Layer 6 of a small transformer language model trained on English Wikipedia (11 layers, counted from 0, width 96). Numbers have three digits each and are written without spaces.
In attention head 1, each number of a token's query is one row of weights dot the token's vector x. The head spreads its attention over the tokens so far by the softmax of query dot key.

Query weights of the head. A number n stands for (n - 500) times 0.0008.
q0: 652609534439576426462511538534623746526551502509471524553404539631500345567534473538677401503663446548668343515437291571284504454510459513584459551469562558457551455506594611422554425445405442511624408403620522652550663514487406373504491528587595535530610446361380315626280535419488464488
q1: 483428362622435343497312559279478518499569383554534443735190372420406476236691513489419478387384450594408795318664596460498484462332615371404270407468513305469496338534458724509363422485382405514436448745368504409686428508514737715389513258744424336524379441419483674621643520437494508254
q2: 443565377434577672577540596407546328522597357425595475491397308517354565222640633658276471500350350742449508615643850457618436518446549324260189611494597475608395432402407586363335538509641429499532358661429640461656315333398580581526631333728387572605378335341530657521584455641583392414
q3: 520397432657505434395482348237544514430479532533605444685440534512362657512525532578411534366465631553501679414351809565718646562455470555554434407552505469545604676491474673448367523561509563400418536690309492395334505601448697638392635349711511479602377432576730530475639409536524508485
q4: 705231645592580394522502669449531485413404693532548531508598554476475569750437303421470679331699545285408602598232489658693644601413407781638722223775581533304547731517567626682660406585253563397341669600390386349311462766582581343289604689645642384398328645628497284222648526600559422721
q5: 555523448439562457429648430706348603628426556612361501448667712527454523681436490476551627672536580459511647623442246607419537629445548648591774493547391589380464418421589479729747459505568530361446437418550419519587455564508333247609259488340637396326592671431514390496276398504637573471
q6: 662363670537386233436648525436399689568388696606349469385610739338486606733477308475525634388694684327411656550277253692473836637686346706620727358742559563283524734703485678701978387535286553354437634581584238316167513622411423219300380767458710255336370641473520237212496240586604832618
q7: 389622526415566496478503435561381493429544697462481533425429639645479609616386521469458482570389599486462602449563381521395533449526612423556655571251405334627542610549574548501622477449521481462459456277487510583529407384477516467419480634325365587279568458487532508470398447485550635321
q8: 512389497395256260337725495534473610506250663464371542636706838479532453745425435244517718534662639334410715514308245665664720678471561831759591375628657493314494680635560773697753492667322498334250577524217216317308614619628609251352278767227630331245312698630333352263282346606573631450
q9: 383593345414780573800340549657510350496527534441557577560271412544637608328566525663323443656604502595634374336467601337423414481468550383504520445149331271511370478486599320554503490444471642433521284337558585514558507336682653666579407359546364506602708511451609681536417616737450402281
q10: 531340704453403216425625404548091617506383614380396138650784646367532406774118190340394961449896694168316439509260349657661537737531527853777625341672595321502698914533311684901904453636314420382391736702371361150398620804208658249288569695221658374326480686692269202363449407635540673636
q11: 296639277503788760750520389604525353561834375511461601471182228668578380322526836619507304741284471813507575430647654247374352386381594198325470660208420293679503236363524439385276559291682329642700267154631719720717361156692437714717589339635215596740594188304621617772459537510422398182
q12: 542495450429610473372430496374426372238555511718531522470608462520539474278696560501464619546488651527624332397566570666335581645501462414459498440529411529481380496602364456512547581437417375667429369654684636527687406457609533610347565365575385637443369663440283381500455649390252472281
q13: 717379376481522549397522681376532464462565429080654659631383665555522668594560244474444498332401426388282444544301485552569341566706539441462419724512689585617690480510485417348314511541549696466544902533146304375305456460304466407410534286313536436363346522464733765237504444193476519709
q14: 815392320581588454783620604324630385667405424655548510584674322546689437504487693556400358701187570357540386462691519470769438366334691332504351362404556407470554516542555419713526600492666347640301469545611380549592631409493642539436664521473506523406403518578447416479360516388339296434
q15: 413278551654235460473701433331441618512255417555490535592579690500165172532525382438321627508600422539427602478629420599517324329578481433377480650717680522426523376441409588483539522554552397405456725370301538449615506502283365631520326589439442481221541424741455341292431596650705532438
q16: 658693734608583521322505668443408605708601319619460534547532587514603356396422606253407452650515459440474448506586355355688586749330386516369699478499603798364395355661759484589603486744490392513509573600465348459492588517465661422287384396591542636492565703451477433450433372471534518582
q17: 457408542754390502472482554453695615626325549591715354642402191376568399502461728504321637428567567448242477456528763199432457445516390548261421491707408369675840414537505388647505628479393499528386630513535472481441472617634620582440625388448622494475564269432587439536382484591300427398
q18: 544607517408586481628413528384312621327391577473501546300617585460584475534625208603567603424565795418390670450475534568470309592527360288537381554284803330484509659477370571647401501371591341616616533408542543527300369512466547581358788356511408519606300710554549438660515355530337457401
q19: 623390572583389587306487633518417492511555397407578379425351327567446582445596648479517517591487441639609600357570390434614768544545647595508560519611695550575472371586493484288434471521533525665552684561429523356498669449380447476629405361545560518567451366459423455290746652470431396412
q20: 584474517304280538373439684356634407391664346498538465578665448455566403447493347269521463357478392507488475650621727719399609476508557507428521306517631733541586676633683349418399546635353434498549504573485496294510515455425504440446638792358481483380252364631501463369652547360576758539
q21: 339409524392387588498514600560322318403384224411508439417317311616370476392682739417663502238436352450362289521509538386603518228329488513492433453683629559362476274562788638479534440475664303465545678456409603464459365627583557577668493481492523616420391461482585623730571228523322406626
q22: 520578544455517507478385402617593404354585642361405480337399571467428401458477659663576321464481418481458446583643511323235473438502646503648611385587244464695456581592317276684434589251482434413638294524803563507407647578416548650461396364657538568490516477459533443555538332573482602605
q23: 461533515500316567578641379470589360297313512498389533555632406470451643610502600443491456440355630525441553298478782706681351433500492546568548455435608368551568427422556514586339334532426461530239577640282371493738440481496515451323789622304524559369300471420710693540528437575553664278
q24: 444510422505698511637430329498604449458377389683489610596414747580449335520390534422631377262454823503461507477419448457504321500564506427658328680423478627552655405328337604389482634407475365401382636433537418495435382499492470504466541422427623427441636434570606427625500385537341489618
q25: 745288586289335338405629542440466291546532509601511537305667669462521707468549542421524559300179557612603880514572627474557459374526339276525276457313541510544537613716453539686762287481563510511527449447427576459711463412529432367503218550350510569534281372332553511271609591613484169519
q26: 480364737522774516620179439220496613323453633724461489385471608445541522593466361722570624353603579359587174501382553466476653716515683554555453495369387663517562594381252413200623675583410522392570410564255534475469618433713497577414387532631395507587680656611738642259524744323335521531
q27: 311600456509643536287460490729759520649620328430685405596600736465655673581580609380606490425425551628599500544590609522498622461487583494479506445598616516716464468404638482381432604643537584273588384644506426436822475440324461439607476522620694347438372569469475669486643525505582335569
q28: 412474824369615576525468411465413483537780386606554511274569337466661464387660440419711594669474507450769515428700462460376672548391558563607578425401439408380556767442344620609444515516533479658649290378750485399456598555405671467491440555565370605727452449468348610502479618456337319323
q29: 497551638678290415425468712401567513307584686534389478548435482382465409383526572342351476503455366508216560694604651397265540392455576554422562409594543486503612486622470666691502472327400470523566387481637575458565581501613471674486608421544496608526392268666242508415541369585767527443
q30: 502469482516531433511621336157578369549450418513598300586438035502471352362443533432410539525590468594384397402617319556694510535379506423468524514555535562395502480405405547470610476456603479783427536606628476427651575478232568545293465619480447621476467562332443531427416510463372568492
q31: 500560506576474527657512587412492483438341550334556621162392615339483510490472357678459604698281322528589478314514532513521446606538755525362420389520449474341430633496603340440513718640453466509384478347583437393477686609632719486458514419337492371352590499882309416153462480591392567423

Each question shows a short text with each token's key, already scaled and adjusted for position as the last token sees it. A number n stands for (n - 500) times 0.0024.

Then comes the last token's vector x. A number n stands for (n - 500) times 0.0098.

0 "turn": 581559519520455536488487452491512526551344495498535521501535540582512587458508457547657502549606
1 ". ": 478580422445384621349620451716515731447496354447465418471570501542543490463567521599590456459450
2 "As ": 437482428340374551333534382813486786374555435427498578466697411539460451469452562544438468402456
3 "this ": 499497520479429571350499374767448768481425412559501534477567555517576456523540451549405600451547
4 "requires ": 504520568513413419331521435729525784451518473494480544393509511545569504542570460595421489475450
5 "ret": 518518525471445500382471449523543570437431484505594435507487571507524547521559541479596464456589
6 "un": 526493455565545459496464453445553573592381582577505541562469391515525492569652547566641403558561
7 "ing ": 518543467576466386380443404668522737481455424508516537406492579562602521472552410614530593509481
8 "the ": 528489439522491499405395357645438738530423369565435441485542613519606471466583396521474631487566
x: 493509560544568974556436525516443503489512543455438591502398577511345469500491493496510431443528545603608468489534497570549614493495480530640474463482549489421462486468561588533528546527473477426484408417498397459445527413477538589547511540567242473679460556504565554610483536379441500532
To which token does the last token give the most attention? 2 "As "

0 "for ": 511485509451454479357429462673549705404463469471504577507510533599610526447538458542544612452473
1 "the ": 513468558504490507367468394682479747529435376567452450508542605514612465458581395516473645486574
2 "following ": 520505466485467581392465459718546769449471395527463633498522452524669453477531506449497640488588
3 "radi": 429524604496442447453498506557585549574369583497557529521549540578466599477511534502581478563552
4 "ot": 493418523563524472542460487526595602509397468641584544509521466603458573537440505394557467598622
5 "el": 560408515541505439549504512500591469580382503581584539491461503486459611530478611449576486560603
6 "eph": 535495497493500534525487511514578513519396498562559552549461464529492560550517557388546535537576
7 "ony ": 511576468571478401425519445691547721429463367596599536404523616560538562454485461570463629493467
8 "or ": 468516438585511420407369380681477713483448410513533519442477526539540430481476507570461552479493
x: 501585575447528739568477486589478474436457477463433555456483565534533438483531468476578539523433295570486400494528441649410546626534440571561563502531486495444475438441471482188587560449434477412524449316585563475533439436580506529644494536461238502609450500523592394599576521432469519421
Which token does the last token look at most, and with what share of its attention? 1 "the ", with about 50%

0 "a ": 478463534411405468385469415650518685512506485546528458585520481486547480572531504571459484514444
1 "D": 494422513454470456478425482533547607502518548505609491628490513508440544498578539399535512536536
2 "SC ": 473460566440390431375507431695542687432451439548614553512553591503486450429501519502523623539475
3 "acknowled": 509488490465488509436496431665535630453376569452619566549563460633479516502527522598573562498411
4 "g": 514491530486456487454531438602590597471383566472631516588480474596450490550590518516637499507512
5 "ment ": 552511528538412412351527394713564720419402439482569567458561533537585475495503444629579527483501
6 "from ": 524486537570487437448393424683506706414545501487612524431504476560562558481574425553479541535437
7 "a ": 548446459606532424427417405623505679471509493570506458546524487527554515578568496577461500478433
8 "coast ": 449498510564484378344498388727592740488407497507606615549581538509485547504450518571544576524478
x: 535577567477558668551466508580621477535393378548547577512442509664543601403546545488627509575598561480533472513456567475478426411531545320551465515501502350485403578501441455445565622456575536585403428471653648615518460246463494591612442443496607496449527353393527512390471491475385549454
Which two tokens does the last token look at most, in order? 5 "ment ", 0 "a "

0 "uses ": 510521498477388507341570496662596766505412465456483524470459509549574544501586433559528470486418
1 "the ": 515484549495494520378462383676463736545429361565429441495557600494605453464587414511463614488562
2 "main ": 495542500511452533401459390666473722523438360608484524490529594580551517519516452516422607472569
3 "V": 544515585472453443483442472531562567452481485466632467590458524472467524533505535408488525491546
4 "HF ": 509489560543482472423461411675538738449480393618564503527547511534538415517527514421461610518485
5 "trans": 521495510539516478548414457456494531516390537491497495581510436559488489571494540526504480539507
6 "ce": 526519519445488480417462478499581561569349574427506509572454473514524506510586535438622438546604
7 "iv": 516550488467471447519500447488624558556344542519542562584452424475461444551484504362594436539602
8 "er ": 465490444551504373389458389671526731493413400527557554475486579532578485476519455565518546513475
x: 527420492533477761485380409554509470546478478437550547491469539665501480521474437558529498453496590542481481493531382503494587516583499369515506530549433510550429497490459342291402470509511422447522363423569477583467505140535436550628501534440600455496463533506614476557557492526380539535
To which token does the last token give the most attention? 1 "the "

0 "congreg": 514586555523523539470508518489533590495356485562527517496535532612391468555478509523510533464559
1 "ants": 371628421511464549383618554657585763527413503442567453513568537479529519458419577495597511498577
2 ". ": 413516418404361626335628458743513789434501338492445405457599479526553467464559571574572442438443
3 "The ": 496470528482435556361466381693480777493463315575418461484608573544584411526508491538414584443553
4 "name ": 555485525492369482366525401719557750456476348475587562485508620505539447489476508561444537464498
5 "was ": 537536563538396375396460431718559817458434412586561430419528405415480450558547550605410416486385
6 "changed ": 471510515515440476415461437647540744499452439521514541460500517496565520474583510548509489532439
7 "to ": 490532546569455478447384380640491714481503440484559512430491512505556493478610473509478507520374
8 "the ": 511484466522450493398395351653457754533433359559439442492536609510597465468585419514456616472539
x: 539539544537521934608391550534438509514509553470402545518421525453355443450486457488506455444509543567629422511504528560569558441500481581586467465505548464422464450532578576524532564505461442416467396437447425466462540452529502532559506542605204445667464508496623569603475511358453449520
Which token does the last token look at most, and with what share of its attention? 2 ". ", with about 20%

0 "U": 511527540438525463443479532487565606476529516585569472526544450422454530493547569453546494555600
1 ".": 444535551380493473368495474614529693435572433592476473514515436525490482507538509557486421506546
2 "S": 469448538469487452465499555492601570489540433513550414537500437448493436504531571460538423494604
3 ". ": 429418553450373445386553519569571632504555341575474472458577511478468455447499538493545546478543
4 "sen": 482453517521523439479422507474568584554454524558551465486575527473533584488635579482606533543566
5 "ator ": 573524574519400394301513485667540723491422398547574474378539638538537538419632444582630584476534
6 "M": 429482527594510420438463474564575601447471510513583467573465550451474578436575588410566518487599
7 "itch ": 453558533565453376359521460720537739422473415547583490485545599491510475356558512462587627495512
8 "Mc": 451498549599450423422517476510555481475524536448657447536520571382487489404507499473557585528539
x: 536534493557673517436450553598478596465617580603437551571644619406568483539516558636486632491501314290550507523498412347536604417497460328390537691398609495409558436480515521485425466489449491649602476521436553543544436406400427578566576581568524473410450576658473534469400507443461430490
Which token does the last token look at most, and with what share of its attention? 1 ".", with about 20%

0 "was ": 460526486431328465375468470695595782430433464571580424438547392461426395590574500603412368499388
1 "president ": 399534476451352479330534465702593734497436428492618514437519608529449452438580404606476522492490
2 "of ": 446461580469450430392420414664562754437470494453579551402482511481609469458547374594515514548529
3 "the ": 518503555548490481371444382674474753542426377573464437467546602507612461457603379551480617488567
4 "Feder": 498442606531473456453461451523592550500452529560570496528631452522431531540476553511525458528585
5 "alist ": 568517543542460451364517469677530735462485349569638540428571574516500472496533479593467588476530
6 "Society ": 512588517538426389321534432755610788482472433480625582492586628477504501426474468598462625508521
7 "at ": 464446535540499430450378450609475698476528495457547525421544472459524536499520424550459532551492
8 "UK ": 480528499575474342390499429723585737472437410583575531412574605488503567463435494515440670487489
x: 578463466509592702529467529511394489488424373500529501503505478458457478538530557546630452586544431600427500547454633449518464455487571417552465490478528477599492342483448520330529610465481543529483516445412450600497470175595492551610575513476477445636526447393480473356392447541353475439
To which token does the last token give the most attention? 0 "was "

0 "of ": 519533553436437477395423413644546713412476462475536516407482535565597502463511394572503548522484
1 "Gar": 507482458452460495505476416560563554535432536539622458550548459419490548465511576446534527533487
2 "land ": 408493555424374513412564440715554713425465403581631451452545613488487450396479487507510633505500
3 "H": 568517518459460494450492511541566616488520540476624464629464565419542555439548525380558543526579
4 "ale ": 512451602490366419364531438712568734439449467548616451487540601509515500408494441508535638541436
5 "Bar": 495468545489470438461441394543570566514472536508658422558576485395461524459519575453512487515541
6 "r ": 545547578557387369367513426729564754433415422623635471447529595516473458387543451489510630510490
7 "III ": 518498450565480385402492423670565729409437445579594472461533552477474449448444467475498590531507
8 "and ": 488528477594516393390354365704499763466461434521570478461527444533484414445514448546455535509447
x: 473552566426497617552423540643411480462462464570465602483448544478486454478487480563569588533444337674503450508408496574453581551533410541543535458443468555452465496417507478222547537434504589449542484324560523498494437397610513519685436532413157535628480519464557411546587519388506412480
Which token does the last token look at most, and with what share of its attention? 2 "land ", with about 30%

0 "reti": 468582530469520468393503504601555672458418511553667565560526454532409429536546505537602492517593
1 "ring ": 406537568483434445351540484660568730451407389576690518445500582572464453464578449598581592463531
2 "incumbent ": 404446548408385416362540462659586727505403419498671490406524648454498441431633396627566605510471
3 "M": 570536567503480456438477470560559589444465515492591474578473576456488574451590585387555541469584
4 "itch ": 579437586471386417346560479725571749417452431537626490478545604482508451343594466482585615492508
5 "Mc": 538505603489428465439534466517544472484524553442667462540526575387485484408526508476550589524525
6 "Conn": 466553541445436522411514489591551578460478588476630469565534482448433489425479508332528628551656
7 "ell": 477522492460476549452547497581566592467485566522540458590496459384443510431549563303562572529634
8 ".": 439491534566490510383452391700499744466523408486482424506520421505583498468575590614532390490498
x: 555454444551591502566410387549538645562659521640434657552490412391473531451327600554469542602528442520456508487475385415504454347460575379533608440362529596573484582418463538519446528534470507404597359591542653594398526569664492549699522568572290501569543474456515442432426575547514514438
To which token does the last token give the most attention? 4 "itch "

0 "of ": 519533553436437477395423413644546713412476462475536516407482535565597502463511394572503548522484
1 "the ": 517477569498493506387450393658476731541440372572452427493537602515607470463578393522467628492562
2 "CB": 532447513435483498387508463628554652465561467424564473597485543449512525498490614466490496498583
3 "W": 502397501476510509437534530528562644512529511483590466621528493382451528447482581375538549529608
4 "C": 535465551548494464451536465561592677523485533500589430572536481375482558505521571429551494553605
5 ". ": 600481585421333536294583389766484812432508296498492384486631484516511411474573556528568483475447
6 "The ": 494504526540448489366420354682456758514472319551438437491616590528590431502520456524454616468569
7 "CB": 434467568549471483370459443611535650428554433450541481553521576438526524494474616462471534480592
8 "W": 396464499528507508418520509552538650496509495501578457585539490377416502472497543402514523530619
x: 544477495635544539525497469493617590505535440596630604462462613570450461605544549679427551556409417413665481558345487598410465408422558412579491535463529475580486426448426456584556482336529566801520499614532388545513461485561547579629456436506366489503447583525434538525352451510512517438
To which token does the last token give the most attention? 5 ". "

0 "to ": 517494524453485455387421423616508680451530475490555535436492490538583486509613461554506532482414
1 "Jim ": 390530485372329509353574434695602718411505392524590487454484573445491408407556423543530565472521
2 "Tal": 526501518429448457420462424580572545522432575466574427561566441413521572441578606479607517520524
3 "ent": 427484502471531515485530505597562594537493584471552429587580456497453493518491566397653477563584
4 ", ": 526395627486407317342449366726529794428497363515619430425589462415502409471563473643515501455446
5 "then ": 554495555519434427375480424727559705483410399495582436392533505482522451434566458592488562456451
6 "a ": 477476518606509374381445407640494685482492431535481394542527482472537429528558458606478522436483
7 "U": 475451501565560480462412528506564564451510488501559463535557475407494495474561588486564518523568
8 ".": 421489516593488480349461397658519745458546428492456455522484450485536501482521512552533433545553
x: 553460406550484597602334502559621550590606490635558527511431458386461390456344490544536553547488461426546622487516329467507503449391535428358579545354557671550516555355429557539457485484474575488482318457492597458494582671467540546727488429602500653626500473504444576594452561624471532496
Which two tokens does the last token look at most, in order? 4 ", ", 5 "then "

0 "Barr": 531570507504456520519588472565603599545429594565643527608549515539385538472453532448515517544561
1 ". ": 480584414444389613343634479726539775457514367485456396505603469502536478441564579552594455481459
2 "The ": 482491532473449542355464378688486764505466317559426445513616576534582408514507484539443602460561
3 "Bar": 453521513452458459459451398554561524503469518507633454543595493434432515512508606476481484471533
4 "r ": 513457528471349453405565466701556724472469428607591546475527546506472443437540455460425614497514
5 "family ": 576498494486336457309579441726544788461465406486605459484554630472480411436530435556481584481531
6 "has ": 494543591538402352293483461701567832481460476597489490416578449535479508505570482654469455467391
7 "been ": 518502568576427321388456469687570769471439472567587431436553452480440470538587511607495475439383
8 "in ": 519509517524474440429364393651494772421507513524516589443515437539530528467560419542457497526468
x: 453582466520491601508537539550489351511521518476518544571468436559498346484455468584522585481627386578600390469413615500535550474524553488533428492501448477466501490468531481187425572502480534304491528393476468532442534556620492532502439564470139498542548446363601604469528465566430455543
To which token does the last token give the most attention? 6 "has "

0 "from ": 545515503434466510422422470674499690420541465519579501398498506578548564481545430526446530517470
1 "Henry ": 407508484427397532406555449657562671449489422527578496434485594449493473442538460529499531511516
2 "Clay ": 459459487438391535371561411723569704459455448568622467491523601471473521421547547457476647485499
3 "High ": 531505546472433514397476432695490685465537477533574447470532601444464545410566490476434583502556
4 "School ": 521503536521454455427461478667507679443509440537581546492472605531459499432494455459398643509519
5 "in ": 470507484506529482468402411640465681446534520496501621452487455519564533454495468494410582557497
6 "Lex": 530437528545476439504517449560587526530367542517572544510501547530517594503424578431560603547514
7 "ington": 552617525546492506462539469644574655500470553470599513548554510515450557508395619401562598574543
8 ", ": 410541480615564361460421385650481661443472390516586448395560457479499421494446498597493507499444
x: 498647390481577421610566488628389579501536475591538468606439571471560425578532532456497462498557479784580496431526363455521500556435532523411468511453435520472600490483532465266608508486542717500461471428469509564605498341495519430561398427401328425589566565461433560554511626481463489543
Which token does the last token look at most, and with what share of its attention? 2 "Clay ", with about 20%

0 "Lex": 566497494424474499497538470586557545507417558528581540542537522557446554510432585415538580594503
1 "ington": 512617527451517491482543483618528602492443570498606510545553516547443547520384571435566599577562
2 ". ": 410529437393365598330628454742515756441508349466452400483612477517533459451546569565601457473449
3 "Bar": 456513505429454465435472399566564550465466519512650453535592465435448528496494595459502463497548
4 "r ": 535405560428301438323576416770574790408441403616640491415582575519445466406523473505473613477500
5 "graduated ": 500529548524455445369413478679537767432410404542555486485479488507480445484575450548490482526421
6 "from ": 508546568547453434387402462709515748375506447503607461399493475534512503450549414512486529505491
7 "Henry ": 417548582587407387339482384697548730405451407565627437439531589475449442415558463520494525493524
8 "Clay ": 439474551576408378327493374752551763425432430578625458467535608478459473391558509448494640500518
x: 497479398454587567525471504566452573500644498637570445470516533464515537579516540569574646465433441547466610458480508457511546441491535378293495513398638447507480328399553477344458468405466584502395543481407556613487439151542471597514469454475560568578545544470513566598522494512418519548
Which token does the last token look at most, and with what share of its attention? 2 ". ", with about 40%

0 "minutes ": 477513484493412508369593434757515696464390480454559502494504610582542540456470455584544614452499
1 "for ": 534469505488480486345453440715521736396438499447502566526488503599603551438530442524533603461474
2 "a ": 579533586494469431385462431646482689458482478559475458575509481539556508551543483546478521467465
3 "D": 588534521478501455474423493544544610481511555485600495638468504520446561490575528380527523536538
4 "SC ": 556492569496431415363492417702538684419429444544615559512545593537509453447505522496527632524473
5 "acknowled": 514517522460481512419486417672530636446372563439609572549563457627491522490523516606575563494420
6 "g": 494518517521483482445518431591578591460381562465629518584468468603451477546592509509632503500528
7 "ment ": 470544488542445389332503375722564739425400435474568556468560554542597484479504454626597547486506
8 "from ": 527525472567519448462377416676488706408541520477616533461490464568570558483571415531475550536434
x: 459499464468505632508474517565460392491406585524562483546456565581504382434488513471574499436620489557593483451486637453471665476553541605551464413438466385506519526388461515273471544547553502398480502400452601546443502345568419558484404382569119518508501415566577510451425609590531551503
To which token does the last token give the most attention? 7 "ment "

0 "provides ": 509519428437325515355551463655541677477441525444460524465473508494547487483591471586541490462437
1 "much ": 460500471421422567362574444664512628452462463505447515459574562493554462507464511573536585370538
2 "of ": 474508534454446532392433408671497686440477496429467564412473526584624526450511428560511608488477
3 "the ": 510525547537486509385440379662453723539435371560431436489545611511606467461570408525468636478563
4 "denomin": 482513534558539501498476471506555568499433542554504560560567469576464530580455568474521535510628
5 "ation": 673499550487484503394565478661623692542431514462579504549606505571477506532390578520609486544653
6 "'": 549605519525531499474482533522520587446426443553502550489507371498429423536494580574544389482611
7 "s ": 492530474533482455428448429643438736492470386624461477422529572564548481524511411558438631482487
8 "graduate ": 441462467523474443428455517567469614463422370518488550443452579517529467508519460589541598472531
x: 614450448429597648543551493550592527520486390482389511420580531508492466481595465437619341508526613485509514615543575474437437392588509453561478436476514619384556523580532478362638523468390593349416477562532510471464441288614606525417475445422570422522484488588516694639436516543423538384
To which token does the last token give the most attention? 0 "provides "

0 "by ": 539533460434426503419436442669526647465486463435555481454543541519563453420570494534517536521421
1 "the ": 504479558499490509384459385676483743548432364563457430500544603508604449466589396530464615494558
2 "executive ": 470462489476419475412501482640495657513491407506581524509508591473486426463589411568509543498601
3 "minister": 452407540492489492397515434640584699552336515454635453529588654546420533447549467586599513560601
4 ", ": 545394616479393320359436391726535756456418354536599445375533505472529413485572450687507448477450
5 "three ": 533481571499437488336451412692545725462403373569462483432512537555524528529594477629482546419525
6 "regional ": 560526517560449394427492451647526668492404404552573491437541661531505507482525437632521638480521
7 "min": 536533495573513393484433468470529491478398490490521502522477507472461500541581495549565436486521
8 "ist": 439515485532549444427473516564571592489369498537586455523503523519451444530539519502585463506594
x: 438494467507451448514519404479691509493445438662691498430480532415438525573420623472457441408484465559481447501516565521467554642550616524576613589388483497450399465354408490452465570515566429544524360641595464461549396556540526358553608584678564436460553407529537562653386490451360393469
To which token does the last token give the most attention? 4 ", "

0 "os ": 496522540489411555335561507712596719467390437548566510408525524503529568436545427592557523540456
1 "to ": 496522551468492457383425420625512715446514482498584540437506456513579479485606446561526509517410
2 "mon": 492545494494416494461494508542596558535439554456507508549471559547449585523584448607548485512496
3 "itor ": 440439561471349418359540465699621732500435433478628552456487663534533509470539431625544610507438
4 "us": 545499519513557444383401488596522619502374476528488533436473444493557560535606488520560441532542
5 "er": 587473507491509499492506474522564580556378513545588547439531506476466519550514537455598474568586
6 "-": 543543497534495440434406459535532640464472407522548466431478489536564446519553360570557480534493
7 "defined ": 532471449582497414442444472599565715491482455532503540502476560533533502515580508550561526532475
8 "D": 530426501547515457496421496529552629490496525493592488607448522521456575500566527413545511534537
x: 428617549487472578454523449504575499481395483655574560482503548536458459511530569522498542464464567522622413490440644558457459435532496470656499523425467528432425452566447523358480392418470570908451445560473469542421636582566445562598548389586423443507446549453545485553431513520498511410
To which token does the last token give the most attention? 4 "us"

0 "organization ": 482597489472391519368599493705600709434341427442554529471507636516553489422492482647601565461496
1 "of ": 463529563429429443384451420658568711406436486470536516416498526521620499463533411599542533491492
2 "young ": 476491581457429491402510478614523666489437439525505505459435643462578553450564497527568687429523
3 "men ": 479374519454345426341604500707594674506412450446613450454502612416499529376518506558562571454486
4 "raising ": 535473538542392438371490433656574719480387486482596542449496568522556558428556454614561637466478
5 "money ": 527503517540385428363524450698588654512361429497622501455558648543521562436546512634616617433516
6 "for ": 494513534551459438373395427672554725429434487442523521467496514541620551422574444574564606430460
7 "char": 571468476527472462514427498468570486490366530521532517495456433528572644522524539512580510493554
8 "itable ": 455551468572479395376456464647537689454410417539551540448530585566528532489496474624571643435528
x: 557529490462511652536450437484556454596546446589546590478609421669484485451457587461615439518508538507538540638496692565499494481576551466547508541436478501598480425429444423324572556565511469344561462441499568398518524197549533522406503530427612474616479412419460593539503483517346468405
Which token does the last token look at most, and with what share of its attention? 4 "raising ", with about 20%

0 "HF ": 489505535432479416377446469617542664435400419589571498499527507561525454511503549511517552498494
1 "dist": 472537454466421479445487483569555667474413568521575540545594468538438537561462537556488487513596
2 "ress ": 464495513478381412384521462670586694454404443551600534432547559592502489492518454627531538472506
3 "frequ": 532473535489491483518424482438505439519329524479526501494491500641500504539456529513579506508604
4 "encies ": 586429517502424430412511498611512617497363413476482477450484543615534449439419482564572515492526
5 "in ": 493496489543519470452370406635464730411454472535502614443466421572560539440490420512451521575481
6 "turn": 566508476506455474505473441495517542538308486509505528486564538611519590455480507547648492519636
7 ". ": 494582568499369462322504400696469746442461327477446413464550463596529465462538503586558447463448
8 "As ": 448493633585427425349446333788465802362541437459510589461698385555459460479427558535419457408461
x: 526538533463468583473536417588508359391462545502427582544556459601455511245604426438554581503446352542697522428378423456441435733490610395507368471493464582523372510460494560412373544628600477491475576430525546469489489453602609675594365418493403418414618500400562582448502459387513546404
To which token does the last token give the most attention? 7 ". "

0 "past": 518601460468476516535487511458527535572393536537521447562459476439441484520527500527641407593632
1 "ors ": 366588455450315502397618524662559688497433425487562465438468513457491428464445448634536488512495
2 "since ": 465494473420447493389496476710508727440504460465527589422495518518590513432484479565506596500463
3 "195": 457486570522461386377519507651611678414529401490543521447477542476514526458476603593491501417453
4 "9": 577358526475463497436552478636603696520411476430553512512536483439494516464443675545586511509494
5 ".": 557512574457456543364515421738508752464506379488455426525491455537578504484532622586505440462476
6 "\n\n": 599574596443303526303540368822451900414464363515556410432571523558548531424580423574483548489442
7 "In ": 476509544503482526375353338742451866358530396544483623426641381591538479477478575517456491483481
8 "200": 461512465606468448410437434686587694358508405493549558488513568569483498499497635538381534373417
x: 602572409462613622558614571482554452488395417504466487557487482406550601602615525482491489378535370521479414441503517584568401461486607534518370522418518600522410308502463483358479562563473462574550392631522628618429445463613393697487438463553423463509508357454565453523530574524683438422
To which token does the last token give the most attention? 6 "\n\n"

0 "the ": 485473554487497518381468394672466735545454365568452446505544602511598449478579400498447633487571
1 "Episcopal ": 451522501494395505454556466643534680519475425581540476463549658491465434517513448543436616545534
2 "Diocese ": 423426499483382463381536442732565760461468405491608557474498643489468406463483439548395620508500
3 "of ": 498418551520517498457401433619519720424499510490589580405480496501552460501477375504418556595537
4 "Lex": 418502559528486467533501455550574520520399541535584543508516532531514588509424592411539606554519
5 "ington": 615405565535495495478541488630601679494474558497627521547574498509417535522388586390551581594575
6 ". ": 558553603434324510302556387765465825430506344488476387460592475529526413479578538550524464478431
7 "Bar": 534521579515475450443451377576565573461452507514657453518598470439452516510500595474488468490540
8 "r ": 404524556570389328341533387760557787416399391606616484411554607523477452405516454519486631507461
x: 511531438438556552587516506495443558477502470615527419442561533603470528527570470609493523516448490615422528463521458442497538445457583401326470541459609512445528384507519457374398467460526578412360496388500730552499490074533455537545494505517521534589525580453538488580457503389438464502
Which token does the last token look at most, and with what share of its attention? 6 ". ", with about 100%

0 "the ": 485473554487497518381468394672466735545454365568452446505544602511598449478579400498447633487571
1 "ship": 449587466498442565457514473603557630531396480409522547540554516426542510484464560530578482488675
2 "'": 405467521496522455457476537519509586441467459529510564500511365465439403512492551542508433469617
3 "s ": 477451547520435429402477442674469741526471356570480470453539576515570454471504420574461643458512
4 "M": 490589564553495432456465485548562565437480505472552484585441559446501570456557582390546523475589
5 "MS": 518480516563513533424516471601513678503553519466540512633470544439469570457502593392533519564600
6 "I ": 540524526568423442364523415712517684460445397533567527467576591488505509432458521494509668506511
7 "number": 486528493490477491438490368646622723542360533467523551594571532541484575496472546483596520524585
8 ". ": 439525594539348436271517362778455824425502311473463389473584469536541479470560543600547472450428
x: 624451463532481640629585465607511568457559565601461634558478503405440516570530455541501437539508561715465518515467436563472491508481555382383439513447420544402428543362452546427506399446583436315493480567555638537535565351568445476557477530486160482437558557467633493492477511508539525385
Which token does the last token look at most, and with what share of its attention? 8 ". ", with about 80%